Layer 6 of a small transformer language model trained on English Wikipedia (13 layers, counted from 0, width 128).
In attention head 1, each number of a token's query is one row of weights dot the token's vector x. The head spreads its attention over the tokens so far by the softmax of query dot key.

Query weights of the head. A number n stands for (n - 500) times 0.0012.
q0: 530,544,516,383,618,307,542,432,371,514,483,504,721,567,265,536,723,651,418,378,511,480,429,552,549,618,573,781,414,526,431,586,475,409,507,330,570,347,485,582,606,578,560,442,436,485,441,599,267,483,670,660,476,675,739,616,521,521,580,397,557,557,458,791,785,779,616,402,426,533,604,417,504,562,426,545,500,591,452,659,396,429,549,549,672,615,671,336,557,284,420,197,411,467,511,307,465,600,423,642,435,597,450,652,638,616,405,482,309,433,528,647,351,383,650,358,503,460,534,676,357,642,455,824,481,339,555,443
q1: 638,304,563,488,366,455,846,432,350,399,458,255,496,730,229,485,186,542,496,591,492,203,432,642,711,529,512,222,730,438,849,557,232,641,580,315,355,397,483,395,470,485,556,610,485,302,487,539,561,402,577,578,434,439,424,455,472,500,256,375,695,617,386,616,752,496,324,500,685,492,500,509,319,364,538,377,527,516,412,544,595,475,319,532,411,542,450,409,418,549,98,347,492,320,425,318,398,552,338,570,500,354,648,571,407,508,512,617,354,433,435,481,559,359,395,462,414,181,458,203,662,198,260,584,526,496,246,617
q2: 383,460,356,425,334,409,698,800,411,454,416,563,583,361,492,302,595,617,510,497,489,591,574,710,552,335,441,539,612,427,634,511,580,597,668,469,307,551,566,609,318,540,596,713,399,620,349,469,439,472,620,428,510,642,809,526,441,709,504,436,347,695,508,485,397,428,572,564,633,626,435,374,256,565,496,500,763,633,489,451,493,697,280,371,548,473,471,469,447,487,555,425,401,367,518,399,538,320,815,584,307,411,518,566,596,608,358,549,559,342,493,425,338,585,301,351,449,489,503,427,532,741,362,535,271,490,356,538
q3: 601,417,481,598,340,575,508,611,525,503,440,547,479,599,309,503,532,497,503,387,394,220,500,601,781,623,637,543,630,421,662,623,488,616,465,337,352,500,453,412,513,543,636,485,550,347,518,453,345,340,433,681,473,608,775,500,483,679,430,510,384,570,572,474,721,446,426,541,555,496,402,469,272,436,474,507,454,414,598,458,569,460,619,531,735,467,582,442,407,523,282,251,453,461,565,372,642,714,464,523,470,525,462,478,471,596,656,458,177,540,521,516,381,451,346,401,604,332,483,821,573,308,249,673,424,534,345,881
q4: 236,614,496,500,386,426,654,590,407,617,419,174,282,572,385,485,509,710,519,603,480,275,319,521,532,588,742,540,538,646,452,630,327,550,448,515,381,251,450,555,545,408,548,447,339,678,378,644,300,299,809,718,488,532,746,436,421,422,310,536,796,682,395,676,689,656,479,427,538,689,614,523,282,480,580,598,595,636,298,380,633,139,470,723,419,404,545,409,388,413,694,351,575,656,438,260,457,570,485,483,275,410,552,757,530,660,504,516,512,374,553,429,725,617,545,449,574,168,538,533,411,585,614,608,445,464,300,297
q5: 516,791,599,454,676,636,667,574,500,415,588,481,508,489,492,540,551,249,687,272,425,632,500,397,291,504,475,385,373,371,456,656,635,507,456,567,709,534,427,607,342,486,430,440,290,715,531,557,467,719,563,218,613,652,500,606,565,507,714,563,429,482,504,563,479,575,552,500,458,601,576,677,644,578,558,636,528,536,423,310,604,535,255,272,442,461,655,565,374,435,694,492,680,597,527,553,446,333,621,226,326,511,562,496,523,523,507,408,496,557,699,604,604,732,426,640,191,731,577,207,411,750,672,471,476,337,525,571
q6: 466,444,490,544,548,421,475,229,609,444,307,426,486,676,500,654,288,417,549,641,614,531,507,464,512,315,662,395,507,601,561,535,518,404,441,594,416,446,558,666,684,417,395,450,513,547,278,503,436,562,354,446,493,437,364,431,373,374,791,444,568,482,649,571,273,541,471,370,507,482,546,429,803,531,456,271,715,347,540,465,540,437,229,514,378,580,299,607,793,585,547,363,347,504,529,256,670,455,369,557,658,500,521,449,386,493,590,672,493,431,384,628,630,472,563,456,517,273,467,702,627,257,521,239,535,614,650,391
q7: 481,367,564,554,486,596,492,375,493,528,424,413,560,520,646,468,733,493,673,605,405,670,424,496,311,529,439,619,416,639,624,462,497,684,562,387,485,646,705,473,396,510,510,799,441,709,389,633,444,632,585,277,497,291,456,587,709,376,581,542,608,305,677,485,307,607,415,489,569,334,545,539,703,607,409,485,591,391,475,517,620,504,322,323,489,639,362,568,611,539,636,318,482,644,628,656,473,365,591,545,479,256,569,565,420,592,681,386,652,442,188,500,486,767,570,467,640,742,550,496,437,504,578,452,465,527,540,381
q8: 705,492,399,603,607,230,284,558,435,479,536,468,577,395,504,525,508,422,503,517,330,248,391,329,531,496,601,416,388,627,481,818,362,662,357,602,530,641,596,573,385,627,514,328,373,311,518,625,493,467,420,531,733,507,381,519,410,560,638,527,448,479,630,384,462,510,573,540,618,556,474,523,401,596,496,694,629,294,593,486,506,669,537,696,806,559,560,520,625,561,335,572,312,584,574,661,600,382,353,544,354,535,452,414,478,615,624,469,500,553,593,500,313,291,737,587,351,465,556,693,500,484,427,700,603,372,507,537
q9: 475,687,647,412,530,576,633,611,575,585,323,482,700,663,573,481,296,395,394,381,640,474,547,475,500,556,500,421,459,186,489,367,420,481,450,474,408,358,405,298,383,292,388,415,622,438,591,529,476,398,363,610,510,544,674,380,493,490,409,652,569,493,412,532,372,326,459,428,722,659,529,462,477,490,450,575,481,533,602,628,554,408,464,251,532,497,479,350,464,519,311,365,370,363,364,317,569,580,525,442,832,302,584,419,542,576,429,399,583,556,338,488,427,520,636,468,578,403,571,539,469,674,250,698,441,713,428,736
q10: 354,288,663,326,401,572,453,657,567,582,634,643,392,458,313,468,486,315,569,419,274,557,461,557,633,536,565,609,299,492,580,843,418,504,581,624,368,769,638,523,562,467,782,585,481,624,504,481,725,462,446,464,526,292,685,566,508,466,522,394,437,622,534,533,600,398,536,570,316,540,576,478,586,387,635,434,434,434,581,749,449,545,257,496,282,478,564,438,567,460,491,422,865,623,629,452,698,698,350,348,685,575,640,508,308,839,489,484,722,626,633,306,607,778,473,603,553,291,433,595,425,573,504,201,693,465,504,714
q11: 588,366,591,612,526,608,332,273,639,388,500,593,483,448,534,530,194,553,482,597,633,404,461,568,406,330,526,368,506,429,407,583,638,690,735,456,432,402,534,325,568,522,279,558,416,534,476,424,553,388,363,480,755,331,324,411,381,503,456,579,475,457,511,591,405,248,523,423,307,513,475,438,655,573,634,261,556,669,521,487,494,528,637,374,590,390,476,390,644,472,526,545,541,527,436,807,529,418,401,532,596,454,480,500,531,456,434,424,551,507,675,721,510,579,490,677,348,558,440,625,493,631,529,356,674,260,433,454
q12: 528,538,566,763,489,392,473,540,477,651,557,630,450,452,534,548,386,521,517,348,508,723,519,496,427,633,585,458,539,387,329,416,632,543,451,254,788,678,578,460,274,343,470,376,436,203,621,609,511,537,404,373,518,292,595,532,636,296,508,704,484,413,512,448,361,423,446,452,386,458,484,685,400,591,318,361,479,697,571,493,532,421,540,660,825,522,616,407,730,486,605,405,696,458,737,631,438,590,376,573,797,356,646,272,611,638,629,526,555,253,443,153,493,368,409,432,631,605,709,500,458,337,313,691,497,325,526,443
q13: 608,433,385,506,538,549,373,434,491,467,571,634,448,538,639,285,476,545,555,547,756,563,432,475,574,599,526,421,392,571,551,635,542,455,482,554,500,613,608,664,330,616,545,523,483,488,485,360,437,648,623,497,645,497,434,514,514,514,676,512,503,369,361,712,675,480,379,607,457,442,613,593,606,612,428,444,595,350,485,571,455,562,615,506,506,347,631,433,325,605,407,312,537,458,561,537,532,532,361,638,464,584,609,611,354,430,596,470,648,237,664,451,483,583,697,318,600,561,449,586,303,517,480,532,508,374,512,433
q14: 619,647,589,532,304,607,367,634,481,575,422,434,454,566,636,463,504,676,514,496,620,409,474,415,690,546,698,554,451,535,178,466,536,602,725,635,715,580,971,550,430,482,515,346,412,329,550,453,504,319,476,356,561,515,480,458,757,676,708,496,384,478,557,575,786,431,549,665,228,496,443,512,324,583,551,473,486,676,295,389,671,414,560,331,523,614,420,394,464,351,346,473,469,659,193,641,388,649,479,640,599,538,322,678,426,504,645,578,595,450,593,570,511,481,280,578,683,366,468,594,679,478,489,485,408,372,579,696
q15: 285,580,554,524,232,608,625,497,571,484,506,685,532,558,708,446,385,415,626,373,494,586,500,590,461,436,649,600,523,494,356,313,622,550,595,411,615,475,388,512,393,699,531,527,488,532,654,500,650,551,336,355,666,472,562,552,539,629,452,590,460,460,611,612,624,530,657,520,422,339,292,514,518,467,484,565,448,610,397,583,529,649,447,491,497,704,560,418,371,540,393,438,619,732,318,538,455,513,532,303,481,363,466,719,516,428,459,364,548,587,599,478,515,692,382,448,458,557,367,607,612,449,641,469,652,594,518,643
q16: 581,334,548,585,272,459,944,454,352,476,557,175,383,735,210,431,246,485,423,500,552,589,492,632,663,471,473,112,867,336,818,608,344,763,630,390,340,590,554,442,493,319,476,661,579,565,422,542,604,461,597,549,375,584,529,404,450,608,318,409,577,452,427,530,650,515,351,508,620,662,470,416,418,408,587,408,493,359,591,622,657,621,394,480,391,477,415,488,390,537,336,362,702,234,418,354,465,611,463,509,577,368,741,384,300,540,557,444,407,339,409,364,492,456,600,366,504,231,443,285,675,286,396,406,482,570,350,560
q17: 539,530,478,610,497,558,631,772,409,456,554,542,408,507,610,463,488,443,552,680,463,500,537,576,379,344,405,485,556,627,612,493,515,566,692,634,460,616,438,674,537,633,543,675,608,613,420,513,517,637,543,177,529,369,381,572,367,545,578,523,460,433,663,280,281,338,615,620,423,657,456,608,350,484,608,395,698,523,295,281,560,612,411,520,437,506,251,618,518,597,560,704,476,439,497,555,380,403,597,453,391,507,553,437,322,446,510,703,637,406,691,224,477,617,403,641,301,527,500,293,711,484,506,407,427,451,536,568
q18: 397,722,596,453,413,620,553,314,451,417,582,435,356,419,398,765,484,441,630,328,598,527,414,468,531,446,561,672,510,511,321,552,494,438,452,632,601,355,572,663,368,523,538,572,408,680,389,470,462,510,471,627,599,292,453,516,530,430,326,762,493,303,534,581,442,413,574,329,370,370,582,592,940,570,543,388,640,473,704,390,571,692,386,473,315,385,419,517,559,371,781,511,597,521,795,567,557,310,400,433,688,542,610,439,327,500,454,393,520,471,417,606,634,597,607,671,470,383,559,536,403,730,406,415,472,497,510,382
q19: 374,446,318,475,496,303,890,750,140,272,732,221,598,569,137,516,586,574,496,444,513,427,217,700,574,297,320,597,659,505,670,509,363,583,734,646,272,500,477,500,476,620,461,748,438,496,423,319,465,653,676,558,567,474,509,272,270,703,652,242,321,522,566,597,641,483,633,518,413,531,576,393,339,551,349,399,697,565,527,517,516,812,439,633,348,679,223,380,318,541,329,629,586,478,639,433,305,255,537,368,558,610,622,746,381,371,388,587,585,427,500,299,279,430,500,500,382,276,637,219,509,280,381,444,512,341,280,420
q20: 461,272,488,458,339,277,484,405,397,480,582,549,463,581,425,476,335,475,610,536,570,744,569,363,534,510,399,349,386,565,461,417,451,566,490,548,500,361,407,430,339,531,371,504,729,632,335,551,500,677,321,372,614,444,309,645,426,302,655,579,657,510,468,233,191,385,389,605,614,341,446,522,443,586,680,608,422,562,631,424,314,486,394,624,455,431,514,559,603,420,700,691,497,440,544,405,603,289,645,643,444,393,490,545,497,483,484,530,490,448,503,410,529,785,706,535,529,476,582,576,417,465,632,539,400,458,455,348
q21: 634,346,452,639,514,127,430,539,589,818,455,407,391,696,311,274,355,650,378,392,478,722,566,328,567,412,352,549,524,652,369,652,403,507,577,606,271,651,611,383,424,290,375,665,427,455,534,380,437,425,668,579,447,563,450,407,633,482,479,581,218,511,448,434,270,336,519,566,608,699,460,422,517,415,650,519,705,464,691,438,483,523,496,569,469,511,451,457,516,565,521,454,603,343,690,387,632,421,503,691,576,641,540,339,550,504,447,368,576,431,459,274,478,592,640,500,716,606,532,992,633,358,471,555,591,471,529,488
q22: 554,435,647,350,377,364,46,416,591,525,527,455,629,326,615,355,395,589,377,504,416,452,374,478,377,511,652,532,658,500,551,616,446,548,407,365,276,411,485,329,348,490,280,409,568,419,567,441,605,447,481,654,434,475,598,386,402,336,294,230,593,619,504,511,500,643,306,576,605,673,570,524,620,329,485,405,527,447,507,647,368,576,562,557,701,617,732,426,566,429,371,436,407,595,493,319,475,632,358,648,321,177,582,628,602,713,644,604,419,433,435,564,472,374,377,504,542,411,572,624,695,530,412,679,408,599,385,709
q23: 559,222,296,589,661,481,561,516,334,814,545,415,680,547,596,480,504,608,531,320,463,484,434,561,680,538,475,700,459,485,528,348,339,312,555,373,323,549,691,575,510,448,533,645,559,617,668,500,548,371,555,331,440,555,396,274,471,582,269,526,611,345,440,461,561,432,609,220,623,421,436,714,508,493,450,488,604,485,469,412,604,214,496,562,736,412,440,406,524,593,714,206,443,350,572,681,571,786,541,552,585,615,526,600,646,489,311,324,439,355,367,396,511,264,677,256,418,587,444,627,607,384,532,617,490,428,468,689
q24: 482,527,463,376,655,631,500,536,442,412,385,634,349,390,354,648,680,382,603,268,633,587,493,437,469,483,473,646,554,479,307,412,535,621,450,558,504,566,672,627,304,439,466,603,385,776,269,591,636,707,453,662,319,527,465,594,730,493,602,500,358,344,566,410,229,552,548,500,366,321,463,564,508,464,408,571,589,570,549,487,522,560,496,463,454,484,593,563,413,516,598,518,787,311,542,541,533,143,614,489,582,534,581,335,369,538,503,530,721,528,483,492,612,554,483,532,402,517,638,263,436,674,523,473,460,623,539,279
q25: 456,528,283,337,528,555,867,635,392,232,551,539,450,565,594,470,662,586,595,561,683,532,521,726,336,496,322,281,347,547,455,405,586,617,581,606,473,441,496,786,508,516,558,424,391,698,466,516,641,765,776,353,547,339,409,550,456,536,587,632,363,496,487,273,596,520,450,504,397,617,737,619,685,532,552,513,364,630,491,508,585,409,381,565,210,543,361,638,628,512,748,626,675,834,424,504,404,336,381,247,345,425,504,731,199,362,484,430,621,342,702,704,648,521,360,439,238,420,390,131,401,259,740,255,436,496,580,496
q26: 304,454,327,432,582,327,343,516,467,585,584,573,313,244,671,470,385,451,663,388,637,455,185,645,471,333,406,455,613,466,500,526,465,576,442,479,416,334,386,528,658,677,511,504,827,538,504,482,740,511,617,631,489,710,284,462,554,387,488,507,405,669,675,395,545,667,452,252,561,429,492,590,880,433,435,454,483,576,397,617,331,465,292,388,400,230,432,348,382,459,631,562,557,507,662,335,365,504,507,393,616,493,482,542,546,373,364,441,446,527,467,401,550,280,552,430,380,406,612,432,471,637,671,584,687,634,696,484
q27: 290,496,325,284,609,405,778,571,493,530,394,481,402,401,420,344,534,525,610,547,496,405,548,473,470,454,675,661,420,381,532,665,497,518,581,464,282,519,408,486,566,599,522,541,437,663,377,561,350,522,291,595,525,444,828,548,471,425,583,622,308,515,524,535,517,464,575,673,248,508,113,529,402,539,818,336,731,562,708,345,779,461,639,511,387,241,492,631,556,361,583,418,689,560,370,394,601,376,604,524,545,653,478,647,570,428,419,593,442,419,589,798,587,493,608,273,403,225,387,526,437,422,496,610,385,672,511,508
q28: 566,691,471,503,507,285,582,540,396,531,651,547,360,561,488,573,228,663,513,446,618,815,641,650,704,539,476,477,519,482,329,437,497,555,486,447,699,369,321,344,561,513,483,508,513,415,443,368,528,547,500,465,536,486,605,461,581,453,411,565,823,434,500,548,650,550,707,383,601,388,721,596,278,530,568,500,659,772,661,507,665,598,493,595,623,530,620,253,625,426,531,457,375,514,496,581,430,604,600,790,538,438,627,643,760,696,595,548,719,550,514,411,379,441,666,500,427,358,434,278,379,452,560,514,494,422,350,504
q29: 382,418,442,376,399,528,488,650,375,375,569,323,637,469,614,494,540,333,541,497,503,577,679,583,622,453,639,469,600,429,377,472,657,307,575,417,670,465,737,420,448,454,562,489,523,415,364,503,287,537,522,620,490,396,794,233,352,701,500,459,407,514,556,537,300,483,440,719,374,620,282,384,317,540,583,533,568,585,310,500,484,562,633,609,580,404,546,517,286,336,674,449,374,602,468,528,386,597,539,560,676,483,256,633,641,366,523,541,568,489,652,414,470,306,587,413,786,269,454,528,344,577,416,586,500,439,668,519
q30: 746,410,605,657,596,512,742,524,443,481,539,686,750,652,289,338,263,536,594,593,565,382,519,649,363,336,504,387,511,574,635,515,559,514,552,525,377,411,649,606,257,489,526,463,299,577,692,594,344,496,352,485,341,640,258,236,272,540,483,598,228,326,623,548,235,537,485,556,882,558,643,466,487,500,310,401,507,418,563,511,546,492,577,470,448,651,411,411,722,363,432,460,594,485,512,485,320,622,366,492,395,538,339,378,401,642,342,425,729,681,372,389,331,477,485,520,609,496,626,491,409,823,526,335,445,571,511,334
q31: 725,530,601,296,507,369,675,464,413,262,604,476,615,356,260,462,771,571,323,463,477,513,744,578,273,317,441,671,468,632,524,709,572,464,511,478,598,434,391,529,514,543,436,484,214,585,562,522,580,661,612,573,561,519,500,581,672,438,715,455,281,583,614,244,437,391,454,377,256,692,516,588,677,893,370,536,564,671,445,339,564,524,460,585,449,500,223,426,383,458,580,508,332,404,477,477,317,415,528,609,769,523,463,645,476,335,547,583,371,410,466,176,559,436,496,353,605,504,453,409,345,227,603,422,641,541,544,335

Each question shows a short text with each token's key, already scaled and adjusted for position as the last token sees it. A number n stands for (n - 500) times 0.0032.

Then comes the last token's vector x. A number n stands for (n - 500) times 0.0067.

0 " an": 429,444,466,514,412,425,637,608,346,181,483,443,486,473,367,481,511,499,502,346,526,653,541,620,323,342,563,536,521,514,528,397
1 " ant": 473,469,499,498,489,545,528,577,427,211,513,491,562,494,520,582,452,471,470,404,508,604,509,560,419,337,517,464,489,587,513,409
2 "agon": 556,534,483,541,495,519,507,547,424,150,426,397,498,439,414,533,447,437,522,453,495,658,420,625,387,388,541,515,556,496,472,407
3 "istic": 576,573,477,523,510,505,477,591,457,152,430,527,476,468,444,569,511,439,419,530,494,641,474,560,376,375,560,443,528,583,519,383
4 " relationship": 573,587,502,531,468,484,500,571,433,202,536,532,502,459,528,561,585,445,425,441,460,598,486,551,378,372,506,435,503,560,501,408
5 " with": 484,543,431,634,491,380,678,584,443,186,495,454,523,528,394,509,552,445,478,430,422,653,559,617,361,351,556,480,436,456,572,374
x: 740,637,515,459,443,442,421,370,531,492,557,538,487,418,244,525,523,458,401,567,437,524,578,456,626,536,521,551,542,505,511,562,439,466,454,399,499,545,442,558,577,524,388,578,526,516,567,435,515,487,515,517,534,461,543,272,481,408,428,400,549,462,487,492,532,386,529,520,506,562,479,663,835,512,503,595,509,460,462,440,545,570,590,554,665,489,494,544,275,589,563,496,521,386,494,496,535,535,483,475,538,563,509,601,438,504,528,485,508,608,527,364,453,562,463,533,502,679,440,679,560,230,449,497,504,506,453,506
Which token does the last token look at most? 5 " with"

0 "n": 472,434,469,544,522,578,532,571,515,105,469,415,510,471,383,606,493,457,454,482,426,567,452,544,445,366,501,551,577,575,500,470
1 "al": 503,470,469,541,534,555,530,590,495,103,426,522,525,481,374,595,451,410,441,492,429,616,438,538,394,387,563,540,587,557,506,503
2 " grand": 571,484,464,558,506,455,469,534,416,210,528,480,545,460,534,539,458,435,415,443,464,552,464,597,508,357,509,496,519,618,484,397
3 "m": 613,560,481,576,482,516,501,562,451,214,493,426,419,475,474,534,499,399,435,512,426,577,496,552,406,462,477,449,497,513,518,410
4 "other": 529,601,519,584,538,430,507,559,400,136,504,450,474,542,473,517,573,476,405,524,468,615,546,579,445,408,545,492,544,539,491,428
5 " was": 523,581,430,607,338,420,621,545,420,208,551,485,444,572,414,520,549,469,421,466,465,611,572,604,369,360,532,391,531,534,585,371
x: 517,594,569,479,574,485,529,407,608,457,537,499,525,421,319,582,459,507,412,530,297,654,558,512,573,423,548,602,572,491,645,582,506,449,499,431,477,470,431,395,603,584,345,628,641,542,585,392,488,418,476,519,479,466,572,412,444,436,385,410,587,529,467,468,487,484,609,593,566,586,460,495,821,490,595,520,518,403,468,515,487,515,594,437,571,522,501,587,279,535,604,511,416,495,459,593,587,532,479,472,450,494,445,521,633,422,495,646,535,486,556,524,424,563,491,496,492,583,461,779,576,242,465,574,513,537,504,589
Which token does the last token look at most, and with what share of its attention? 5 " was", with about 80%

0 " an": 429,444,466,514,412,425,637,608,346,181,483,443,486,473,367,481,511,499,502,346,526,653,541,620,323,342,563,536,521,514,528,397
1 " imm": 506,497,492,499,403,537,519,630,452,251,519,406,497,441,442,603,456,477,531,427,470,545,504,560,348,373,474,462,522,501,507,431
2 "ig": 559,501,493,517,534,502,585,549,440,87,512,463,547,440,508,573,465,440,488,451,493,590,487,615,410,440,496,533,535,589,478,483
3 "rant": 562,591,563,540,563,522,537,525,426,126,423,535,514,538,499,575,559,458,399,577,482,600,475,585,397,407,483,524,559,575,485,420
4 " from": 586,527,435,626,436,420,620,553,433,226,517,499,547,481,446,504,529,385,480,412,425,676,548,597,381,348,575,440,466,471,578,350
5 " Ireland": 510,594,490,584,428,393,624,595,427,158,443,438,607,470,398,558,590,461,410,454,528,624,539,531,358,426,564,478,563,559,637,377
x: 639,559,515,454,552,433,473,380,540,637,406,547,485,453,434,418,559,664,375,415,408,610,601,461,663,519,415,470,646,490,584,477,407,444,391,397,451,477,409,398,587,589,415,640,581,525,427,445,556,445,487,392,466,569,490,386,540,412,381,467,512,591,490,601,571,391,481,459,405,502,429,409,794,441,530,386,476,414,508,548,496,435,531,591,631,554,495,476,435,673,413,425,576,401,469,473,491,435,533,567,550,506,543,484,571,572,480,551,450,567,482,518,507,570,416,393,540,600,435,876,655,414,324,536,491,546,574,644
Which token does the last token look at most? 4 " from"

0 " the": 473,454,444,457,399,471,573,583,407,177,460,439,513,513,395,525,510,500,478,432,487,671,579,595,302,303,574,493,477,526,561,429
1 " Communist": 422,409,405,542,405,480,519,594,421,147,507,423,582,483,509,628,449,407,426,441,555,621,487,566,289,404,544,451,515,559,581,361
2 " Party": 529,446,466,532,452,450,537,589,451,146,529,406,560,482,416,621,412,438,434,474,532,621,528,589,326,373,484,480,550,569,585,348
3 " of": 588,484,447,607,392,502,609,551,430,144,519,408,482,420,477,516,414,361,439,403,485,676,563,527,305,372,592,458,539,573,587,353
4 " the": 523,532,532,526,421,452,544,551,424,191,441,432,481,496,441,532,503,462,420,452,492,616,570,583,304,339,581,494,503,562,557,432
5 " Soviet": 508,628,493,585,403,485,520,608,475,162,434,392,617,473,511,592,602,455,370,499,526,579,542,539,323,413,532,428,550,541,641,337
x: 606,422,684,543,560,494,586,284,475,575,449,484,422,505,405,468,588,621,433,395,314,422,641,433,666,476,521,495,593,529,448,421,360,431,483,502,511,467,534,436,515,596,466,625,613,445,515,398,496,352,470,474,500,627,570,345,443,369,499,476,588,546,492,530,559,449,561,455,506,502,453,374,752,482,529,456,451,507,582,542,506,356,478,434,485,543,564,361,373,456,397,558,540,489,563,500,561,689,382,521,589,454,487,519,507,515,427,413,428,624,433,482,404,500,444,448,484,553,367,835,631,423,463,549,526,551,563,678
Which token does the last token look at most? 3 " of"

0 ";": 468,388,392,510,372,474,629,624,394,119,528,461,495,549,376,521,546,555,559,377,441,704,507,631,333,363,591,513,428,495,594,460
1 " however,": 449,403,378,587,422,441,618,646,401,191,497,401,479,501,417,516,450,483,566,402,434,735,557,615,411,378,650,535,453,515,503,450
2 " D": 509,512,460,537,417,472,581,526,423,109,527,388,495,449,423,571,453,412,486,482,508,541,498,509,332,411,554,525,551,525,569,354
3 "aph": 525,561,480,549,527,590,462,531,428,211,502,376,514,509,542,536,482,544,556,482,492,475,507,582,469,435,478,495,483,547,468,453
4 "ne": 540,611,564,502,567,492,561,501,440,145,377,405,460,513,449,567,527,565,500,549,480,506,539,565,425,446,518,564,581,535,536,464
5 " el": 458,580,506,565,466,517,476,482,427,177,417,497,420,490,476,601,511,568,480,482,520,539,512,503,377,421,589,472,563,550,516,440
x: 629,439,535,596,498,587,443,463,496,452,444,415,544,424,497,490,439,526,446,511,362,424,570,405,677,653,672,539,586,575,563,464,516,443,508,524,586,497,369,503,465,637,615,522,638,369,648,405,603,477,636,400,340,528,546,370,497,344,424,354,483,537,479,425,457,545,553,625,473,496,394,334,661,402,576,432,608,363,441,614,503,469,569,470,581,456,562,574,382,577,572,617,475,435,486,526,483,616,522,482,552,418,488,428,690,428,649,570,502,511,531,291,456,571,461,470,583,513,486,567,474,519,410,408,639,515,448,584
Which token does the last token look at most, and with what share of its attention? 1 " however,", with about 40%

0 " they": 418,380,433,529,384,430,623,635,407,194,493,414,572,497,413,538,516,518,536,346,459,667,546,627,410,389,569,537,533,557,596,415
1 " have": 465,419,426,555,387,435,628,622,393,176,529,475,542,528,429,487,423,470,561,371,415,707,499,622,327,340,596,491,482,504,613,360
2 " an": 532,492,495,562,426,400,633,605,360,220,453,445,476,468,368,485,441,460,488,363,508,642,565,629,332,357,578,547,532,504,513,404
3 " ir": 550,506,473,594,450,527,509,587,374,186,583,416,524,519,423,585,481,424,501,385,505,604,524,660,355,375,536,504,508,580,528,420
4 "rit": 516,560,486,539,453,530,527,532,434,192,554,495,476,547,498,537,566,560,492,409,465,575,502,556,372,360,524,496,483,515,508,454
5 "ating": 481,607,497,559,536,414,569,547,397,176,515,494,460,466,439,556,595,533,449,495,483,626,521,573,381,386,568,490,506,526,527,344
x: 654,604,583,554,556,491,336,368,620,493,553,540,526,372,306,574,625,532,581,578,435,545,468,451,673,517,532,655,529,430,575,475,450,420,315,509,453,594,566,530,604,390,446,711,509,357,431,468,557,452,601,558,481,639,469,481,575,494,392,377,562,525,502,503,383,468,516,657,513,547,470,497,763,562,476,504,505,375,526,495,516,551,437,497,575,572,531,450,397,593,534,543,515,453,501,486,515,477,562,383,505,481,433,582,647,413,508,486,441,662,519,533,313,567,508,417,519,608,505,831,561,373,416,431,472,607,536,584
Which token does the last token look at most, and with what share of its attention? 1 " have", with about 60%

0 "ier": 463,434,441,508,497,521,532,507,459,180,423,465,519,511,380,624,492,434,458,515,449,636,505,526,382,378,474,505,561,562,586,425
1 " and": 474,426,449,513,438,422,648,563,416,158,501,462,504,522,354,541,470,481,501,430,423,659,501,582,379,301,560,494,458,490,568,430
2 " N": 533,482,493,554,492,467,583,559,470,184,541,410,481,499,386,576,455,453,506,497,493,527,547,522,401,384,483,541,565,516,558,367
3 "iles": 550,545,478,549,512,486,642,521,440,166,470,471,587,486,423,589,509,447,506,461,431,596,522,547,405,421,518,554,617,565,568,434
4 " with": 541,520,428,640,479,390,665,585,440,149,502,444,497,508,418,508,528,428,481,406,396,643,551,593,338,354,554,508,464,492,600,365
5 " at": 502,570,479,637,439,414,581,584,463,162,551,474,530,496,437,496,571,462,456,432,430,643,595,607,352,323,545,501,491,500,542,358
x: 723,541,596,534,494,472,519,340,520,439,444,508,487,373,271,649,593,470,500,466,383,535,594,472,589,431,518,587,542,527,515,498,457,541,467,287,549,481,523,488,545,569,422,602,557,515,468,344,598,475,578,522,514,535,440,353,514,478,429,399,556,527,535,534,423,471,518,534,508,528,455,597,776,529,495,418,427,368,425,453,490,570,482,422,682,468,540,487,289,653,592,438,367,449,409,436,520,573,443,466,482,510,422,607,510,399,517,580,482,524,509,304,480,504,396,521,512,634,514,652,572,262,464,574,494,543,497,522
Which two tokens does the last token look at most, in order? 5 " at", 4 " with"

0 "ends": 436,443,464,532,554,462,591,588,465,163,464,493,574,525,395,605,469,456,539,504,443,700,470,588,360,347,553,520,468,524,546,455
1 " N": 493,480,504,559,516,467,563,591,497,189,507,428,494,500,404,565,452,477,518,512,499,532,538,499,411,411,509,562,559,525,543,397
2 "iles": 543,518,469,536,516,464,608,549,448,167,438,482,585,493,444,583,459,426,501,471,426,616,519,535,428,435,556,567,608,564,543,449
3 " when": 543,490,381,657,445,413,615,615,446,205,468,449,486,502,425,537,457,399,502,414,438,671,571,612,424,386,589,443,460,530,570,384
4 " he": 547,555,449,621,419,426,570,595,398,162,518,394,515,417,472,522,513,445,436,458,412,580,499,618,381,403,561,512,551,570,512,403
5 " has": 483,583,404,654,396,393,651,609,428,168,548,455,512,521,468,502,590,451,435,436,402,639,535,633,303,353,586,477,492,495,617,338
x: 623,619,594,518,473,482,580,414,613,566,425,450,486,517,399,555,478,658,445,642,423,582,563,404,651,536,504,662,555,471,586,609,376,493,349,415,483,467,426,444,608,605,505,601,575,587,495,382,503,455,581,559,459,525,478,380,453,485,463,322,522,517,434,585,499,398,551,501,437,507,482,532,788,490,555,548,641,350,469,459,497,505,617,534,678,539,543,545,198,523,524,578,467,389,454,501,562,517,531,463,523,522,510,588,486,407,558,530,464,504,441,561,493,535,470,529,491,612,414,704,604,259,465,536,514,549,594,561
Which token does the last token look at most? 5 " has"

0 " created": 418,413,435,557,436,442,597,629,441,123,503,472,516,514,410,497,506,504,567,416,416,749,476,556,380,350,543,542,511,494,579,413
1 " growing": 429,417,456,552,477,442,584,638,413,180,470,478,502,456,457,523,434,444,523,428,488,684,477,597,385,349,570,477,549,467,558,393
2 " drug": 556,468,441,596,526,495,521,605,455,131,443,471,556,471,464,559,390,417,472,447,503,637,482,568,355,367,555,464,492,533,514,450
3 " cons": 580,471,424,616,446,446,579,555,424,158,490,486,555,470,446,595,424,339,507,445,444,647,482,616,427,423,578,455,492,562,630,383
4 "um": 549,522,455,601,504,459,541,544,445,266,494,464,477,546,457,560,558,454,519,408,429,655,497,614,372,407,564,521,553,533,558,454
5 "ption": 432,571,517,537,529,447,490,594,468,190,479,497,539,505,426,576,574,524,429,512,448,686,528,618,391,379,534,519,542,517,446,434
x: 534,703,555,623,576,522,270,293,525,446,439,392,446,495,226,640,599,519,489,550,436,422,540,412,609,483,561,637,553,520,588,581,417,490,479,468,452,557,505,445,577,620,319,629,537,452,505,501,550,410,452,556,514,593,412,397,548,515,342,493,413,486,477,496,381,508,572,576,425,570,360,429,858,492,477,457,432,463,502,560,444,539,515,351,608,557,424,387,541,575,491,514,523,496,436,531,577,559,486,415,568,517,491,544,453,386,512,482,404,590,465,483,345,589,525,528,481,534,448,740,595,511,488,386,427,548,567,478
Which token does the last token look at most? 0 " created"